Layer 6 of a small transformer language model trained on English Wikipedia (11 layers, counted from 0, width 128).
A neuron's activation on a vector x is SiLU(gate . x + bias) times (in . x + bias), where the dot is the dot product.

Input weights of the MLP neurons that the questions are about. A number n stands for (n - 500) times 0.0029.
n10 gate (bias -0.130): 497 348 358 459 513 703 475 413 494 390 479 614 500 448 416 560 487 554 402 682 618 539 365 386 439 411 484 711 366 341 723 513 239 703 436 404 232 487 574 477 433 605 399 294 497 547 593 636 465 333 510 354 475 484 433 500 538 379 567 523 413 404 592 468 503 401 551 588 765 312 631 570 461 284 571 512 566 525 518 618 358 530 345 606 560 523 540 540 579 543 541 470 648 478 601 568 497 605 443 541 444 611 260 673 388 443 414 455 441 408 598 618 592 648 559 442 500 554 410 338 459 564 377 525 462 613 612 542
n12 gate (bias -0.379): 233 585 555 587 481 448 522 500 573 560 551 523 467 536 450 568 541 681 403 325 424 329 283 632 637 569 539 721 778 694 360 530 403 853 632 477 565 571 569 339 668 576 417 773 523 636 396 634 299 535 438 575 451 560 385 441 344 492 653 623 611 538 493 397 485 473 699 373 522 671 420 678 400 485 535 645 392 589 573 462 529 333 357 465 383 365 335 588 496 337 27 389 427 474 617 496 605 409 622 724 522 534 570 334 630 165 458 561 293 462 613 447 489 508 500 580 357 471 542 349 530 394 473 589 602 550 381 508
n48 gate (bias -0.303): 546 418 533 670 569 433 563 377 458 426 497 224 509 488 685 407 734 580 545 285 253 621 506 478 484 574 497 478 484 445 612 491 406 617 464 619 674 451 484 531 512 488 497 596 593 330 588 359 584 459 366 392 601 364 528 474 273 478 494 443 509 522 467 378 387 413 651 442 667 484 329 503 579 360 402 433 460 622 414 419 443 506 512 289 398 506 545 620 450 690 509 474 588 774 404 461 548 453 649 540 531 596 430 446 378 562 413 475 362 519 515 370 687 478 449 706 522 591 403 403 573 329 478 612 525 513 445 636
n58 gate (bias -0.336): 415 601 500 447 550 545 579 446 576 535 675 479 337 599 536 489 592 730 562 511 357 515 359 613 293 541 644 615 214 440 571 350 486 555 342 389 468 440 547 276 400 564 777 603 614 380 637 354 447 475 584 468 359 578 386 463 618 579 439 514 629 486 600 539 525 636 385 454 483 518 518 553 536 504 612 420 371 803 411 443 231 470 610 522 397 464 711 490 511 597 543 657 486 863 526 323 585 343 621 557 356 532 660 365 493 654 325 593 711 543 337 308 286 565 531 525 601 446 271 483 427 596 620 580 493 514 479 362
n64 gate (bias -0.202): 469 393 416 448 427 534 497 500 490 364 370 217 246 441 472 414 685 558 691 604 486 278 384 421 313 464 532 417 431 432 379 483 463 537 317 549 493 541 490 713 596 355 428 366 524 507 262 449 462 605 567 366 463 593 481 696 642 486 372 370 524 493 586 559 420 441 465 394 355 580 465 379 553 386 563 392 520 615 434 368 497 613 455 605 342 318 357 393 435 339 617 720 535 612 521 510 566 715 330 517 432 452 232 527 663 420 313 472 226 476 565 521 787 570 419 503 370 684 396 490 456 452 415 328 384 479 460 577
n292 gate (bias -0.361): 633 294 524 459 219 468 544 612 366 496 492 504 578 531 682 541 326 650 767 516 615 508 379 541 283 657 344 635 500 604 608 627 376 449 697 344 557 568 475 492 516 418 378 549 369 504 483 234 590 475 588 285 689 711 451 635 504 570 512 405 545 643 524 697 587 791 574 105 644 422 447 590 695 492 442 476 332 364 465 557 433 550 614 380 480 479 559 382 537 571 520 666 682 636 391 568 750 525 619 386 644 849 288 488 594 639 288 516 737 541 528 390 545 508 373 135 392 442 373 292 268 247 550 444 298 405 456 479
n10 in (bias -0.173): 673 530 579 419 670 430 518 554 660 389 494 481 515 688 595 509 537 410 420 594 469 494 365 404 268 464 578 607 453 586 662 769 488 470 452 374 403 663 384 453 497 372 534 519 441 667 699 546 509 468 532 578 626 478 497 607 541 419 403 424 635 503 524 453 702 525 405 383 418 303 522 347 278 428 427 338 295 650 464 412 506 371 404 484 562 500 445 376 435 509 512 484 494 402 506 397 449 572 525 382 273 441 567 442 606 372 534 469 491 613 522 531 531 509 409 531 269 408 632 376 684 332 675 500 667 456 454 554
n12 in (bias 0.092): 668 493 593 552 493 572 582 710 690 573 589 692 634 433 504 263 592 294 632 656 686 202 343 592 344 436 343 452 459 493 549 374 482 554 607 519 500 675 537 388 347 630 585 662 463 618 335 438 566 560 451 404 788 449 514 481 645 630 582 560 616 718 379 698 350 675 713 471 424 671 567 552 229 467 556 348 536 413 451 552 482 386 493 564 437 440 224 350 323 284 485 183 545 453 656 341 447 530 352 574 638 364 466 478 507 563 670 519 514 496 526 437 426 612 626 593 590 553 407 510 442 640 541 514 581 377 222 557
n48 in (bias -0.298): 513 468 576 490 605 341 497 405 594 430 331 584 472 348 674 419 677 545 540 507 343 652 510 510 500 410 638 624 347 541 595 455 405 509 240 542 536 497 386 552 372 484 658 503 432 294 615 361 558 510 527 635 654 468 536 413 568 367 611 408 713 604 444 366 438 539 605 436 459 506 481 344 553 584 553 516 478 379 426 432 694 664 468 733 490 589 318 491 316 494 516 483 336 433 447 661 674 461 490 422 433 571 404 321 419 458 386 659 383 468 442 571 406 415 557 585 293 522 445 347 535 698 477 291 307 415 522 652
n58 in (bias 0.013): 477 338 478 534 544 444 444 585 453 514 522 523 624 495 509 411 511 394 320 497 355 409 582 663 743 475 396 483 437 384 541 411 517 620 542 468 506 509 239 477 508 517 511 408 612 426 430 516 491 643 459 471 403 514 603 506 486 506 468 313 526 445 447 471 517 358 419 335 562 318 460 514 424 632 363 415 489 638 390 454 734 473 715 550 543 450 554 494 546 514 664 503 404 288 444 593 489 639 471 399 438 446 582 620 540 376 454 575 582 442 389 428 546 468 729 376 503 448 651 573 489 509 600 604 554 739 461 430
n64 in (bias 0.113): 547 687 489 512 545 552 623 464 440 503 412 456 418 579 437 559 559 574 612 435 467 518 462 309 583 460 494 387 447 651 478 482 558 388 480 476 506 465 509 422 434 693 677 603 465 506 599 508 438 497 579 715 331 429 430 561 533 402 503 545 372 583 509 384 590 595 419 412 312 491 684 618 593 473 581 285 715 486 573 592 457 525 606 530 456 425 617 406 447 535 538 447 557 665 464 538 460 536 518 423 561 471 591 681 536 791 618 515 380 669 506 470 589 467 604 467 629 337 503 701 509 716 328 471 664 461 613 458
n292 in (bias 0.204): 452 603 500 657 693 683 488 311 614 464 453 350 403 380 447 407 633 291 629 557 455 285 692 375 821 539 496 594 610 381 561 622 758 531 179 418 463 592 680 594 613 796 464 710 427 452 537 534 411 508 454 540 284 432 682 366 488 333 520 582 680 524 582 337 586 524 590 716 464 703 565 459 166 496 496 611 639 516 550 855 637 333 355 360 629 389 323 621 581 453 520 356 352 488 637 662 484 650 508 638 444 552 372 606 488 463 804 431 448 439 480 476 492 443 693 871 747 558 418 542 572 719 430 623 592 459 516 578

Each question shows a token from some text and the vector x that enters the MLP there. A number n stands for (n - 500) times 0.0047.

"iga": 504 538 627 478 426 420 546 435 551 442 368 531 494 456 533 592 629 539 475 578 509 457 498 507 444 496 514 470 724 721 386 357 521 415 464 572 697 320 461 444 377 428 404 623 622 553 510 546 480 527 397 404 639 490 665 480 479 568 546 430 494 547 473 571 360 462 369 298 563 480 389 581 574 468 446 511 533 466 573 560 527 384 417 457 512 442 494 555 529 553 517 416 638 374 513 722 313 452 454 469 368 409 587 468 394 528 514 387 676 671 384 438 593 453 470 576 537 455 636 486 581 576 388 248 561 410 530 634
The neuron with the highest activation: n292

" saying": 532 305 565 601 433 391 570 522 550 539 466 562 501 604 432 431 531 507 493 476 503 452 401 476 474 475 524 390 644 488 532 443 463 452 559 575 502 470 482 434 487 572 502 358 582 610 417 509 401 506 458 467 600 420 615 533 398 400 459 423 504 606 481 342 458 536 422 438 511 607 476 464 477 618 539 409 479 430 426 618 295 459 614 461 552 571 551 585 488 469 502 360 521 464 536 527 628 476 450 603 566 385 589 380 644 557 622 412 529 611 456 619 579 477 443 523 544 488 560 489 425 587 484 546 360 529 591 477
Which three neurons fire most, strongest first? n10, n48, n292

" was": 490 485 428 518 457 464 568 525 468 469 563 368 401 701 597 439 545 402 552 610 536 532 525 530 577 469 521 516 588 505 564 475 376 536 417 516 508 538 611 424 560 503 437 469 531 445 516 364 469 389 465 474 531 529 601 548 368 563 605 318 501 483 662 520 488 544 488 496 575 536 487 359 576 437 491 540 437 597 486 592 500 513 497 432 490 500 416 512 442 413 531 337 462 531 590 543 564 556 545 552 549 558 413 503 547 342 554 380 577 464 563 503 513 512 578 503 550 560 462 506 441 552 460 485 395 446 635 440
The neuron with the highest activation: n292

" remained": 589 349 476 488 466 402 484 538 288 409 462 537 662 555 612 432 528 391 561 547 531 484 526 582 576 568 402 381 602 578 480 474 369 460 611 444 485 499 576 412 457 576 568 442 454 492 467 273 599 455 341 619 404 619 705 560 496 440 552 551 479 548 659 501 338 557 435 519 592 478 484 316 553 442 429 472 580 400 596 624 504 413 438 487 581 515 377 545 465 419 464 421 489 512 698 605 520 486 577 483 636 516 509 459 450 538 533 459 784 495 649 519 469 563 511 496 461 306 366 500 401 471 485 593 426 495 583 480
Which neuron fires most, and how strongly? n292, at about 3.6

"c": 446 601 724 516 633 626 314 607 506 293 384 565 571 567 455 526 460 377 458 507 534 516 502 570 475 477 472 627 432 388 464 478 752 414 488 377 618 504 543 568 332 455 582 527 464 406 488 750 517 577 559 517 480 489 444 461 337 513 646 540 492 549 466 484 576 500 494 447 532 327 420 508 526 510 506 626 604 496 593 445 302 563 499 446 450 359 614 469 473 388 469 483 556 285 609 544 398 526 411 587 489 583 480 478 502 648 631 494 516 547 551 464 546 557 517 527 343 488 519 358 466 519 570 247 547 386 366 507
Which three neurons fire most, strongest first? n58, n10, n48

" w": 531 268 625 448 605 520 521 656 426 489 345 570 340 521 489 549 470 576 466 454 551 427 536 392 570 469 465 469 769 546 503 540 403 503 517 497 417 347 644 457 579 399 542 501 414 543 475 586 430 482 563 466 328 409 374 465 346 358 495 308 491 503 540 481 599 586 456 663 622 333 537 304 489 491 473 468 496 379 463 646 324 487 574 515 547 640 543 505 520 544 595 465 653 441 484 532 436 534 630 532 416 471 565 494 570 564 586 564 715 592 574 513 596 522 452 482 338 238 506 530 456 431 609 373 733 539 592 410
The neuron with the highest activation: n10

" T": 532 429 512 507 575 390 411 504 385 392 240 466 545 438 673 514 526 425 392 510 560 310 440 465 502 400 599 638 528 541 459 444 540 387 584 580 620 473 525 419 720 413 486 504 444 506 369 559 345 466 543 401 540 538 607 446 292 507 594 452 548 601 501 339 676 489 317 499 586 504 469 447 504 520 417 493 437 391 426 596 465 482 402 492 394 622 528 544 450 484 589 406 458 466 471 617 402 463 556 534 546 545 519 378 563 476 547 466 757 524 463 486 470 648 564 614 547 492 526 634 625 523 706 395 407 664 605 609
The neuron with the highest activation: n64

" 2009": 618 406 420 630 668 281 400 400 508 523 363 554 733 579 526 489 650 395 459 399 318 517 521 253 469 535 541 625 406 424 568 396 433 453 474 525 570 482 334 578 479 498 562 611 651 380 514 495 456 524 459 440 520 490 652 490 444 603 475 516 522 550 527 416 557 544 339 447 432 632 524 391 526 566 527 472 544 425 514 401 510 449 565 620 403 434 510 570 555 455 407 445 452 528 444 460 503 447 666 640 560 409 539 454 605 537 505 472 664 541 491 431 369 427 541 486 633 499 520 541 338 624 540 521 616 413 493 435
Which neuron fires most, and how strongly? n58, at about 4

"s": 513 477 449 552 487 553 350 404 473 461 585 509 616 556 503 475 470 522 531 545 386 520 620 496 435 387 487 481 485 406 474 491 555 450 574 570 491 552 514 554 528 502 646 519 582 458 428 613 551 529 432 490 477 478 480 405 588 355 389 482 421 578 573 600 526 536 542 524 500 413 491 386 494 557 567 586 570 361 525 566 365 351 462 497 479 581 452 460 508 397 467 318 578 435 643 500 471 566 542 581 477 576 511 469 472 461 599 586 551 535 582 496 542 547 449 458 564 425 476 745 570 564 302 439 580 481 526 299
The neuron with the highest activation: n48

" man": 544 475 421 473 554 479 342 501 581 471 326 498 514 356 639 574 551 630 551 523 459 512 549 516 496 321 493 285 718 556 430 453 378 556 562 459 442 489 463 478 388 499 513 470 444 417 551 634 471 462 574 317 564 497 584 496 627 405 539 240 526 552 550 446 574 577 579 625 496 514 577 354 534 578 600 521 420 371 425 679 397 628 549 349 519 609 582 520 469 499 448 437 545 457 372 460 497 636 445 426 329 542 289 519 577 562 469 402 521 485 573 401 622 542 344 592 421 312 529 574 490 662 571 621 703 444 552 485
Which three neurons fire most, strongest first? n10, n64, n292

"apt": 448 593 559 435 500 609 450 452 508 446 568 525 600 562 491 607 592 315 468 557 449 492 458 426 460 329 697 456 535 482 390 374 721 579 482 590 443 668 500 637 511 551 548 501 446 570 374 643 489 585 420 540 383 490 552 532 469 595 501 527 509 591 500 460 301 457 481 392 495 489 476 484 435 639 347 658 499 518 334 626 498 502 475 236 407 557 580 534 497 483 521 477 495 487 402 464 633 421 382 474 494 562 384 618 415 593 463 427 476 460 489 537 504 603 452 516 497 448 529 269 569 611 510 624 522 408 444 594
The neuron with the highest activation: n10

" months": 568 310 413 525 472 378 353 558 559 510 402 695 733 454 670 573 646 620 598 449 457 461 611 478 618 282 541 494 467 386 551 577 302 613 506 528 327 515 506 338 544 498 577 460 488 597 591 489 501 478 438 433 410 415 501 490 599 529 576 440 559 503 606 467 574 592 476 465 556 401 483 414 344 533 335 454 610 462 489 485 454 506 475 528 450 641 588 492 527 518 461 469 452 514 535 540 496 505 447 438 511 463 366 454 575 507 474 656 649 496 533 314 553 351 492 322 579 510 470 583 357 584 470 643 646 492 613 387
The neuron with the highest activation: n58

"=": 738 449 495 493 594 399 547 458 512 466 672 469 426 460 484 521 332 426 386 450 463 512 585 389 532 561 669 514 506 658 336 483 431 653 439 234 418 377 493 524 619 464 520 400 538 574 523 499 627 511 397 376 473 565 594 592 432 512 512 479 528 391 594 537 476 350 481 502 628 420 616 658 400 544 569 430 399 408 399 661 529 506 545 492 389 459 507 504 479 563 408 397 510 472 515 487 525 485 515 542 656 387 388 478 469 489 572 430 608 636 469 457 329 524 393 521 593 456 554 702 489 530 509 596 485 605 563 517
Which three neurons fire most, strongest first? n48, n12, n64

" in": 561 418 636 453 527 521 447 391 637 440 591 420 562 414 667 469 553 522 430 621 603 515 538 531 490 581 549 508 592 412 494 465 535 519 531 494 526 474 514 394 601 603 609 384 523 553 526 383 372 587 446 427 397 464 571 491 503 444 490 557 441 500 544 277 383 376 486 316 614 458 409 380 473 576 527 591 538 447 498 443 493 478 540 563 481 372 492 493 505 542 495 335 483 431 559 566 661 479 575 425 525 473 448 537 570 463 544 502 609 593 572 448 479 452 532 485 528 447 501 500 549 514 591 567 557 491 559 387
Which neuron fires most, and how strongly? n64, at about 0.17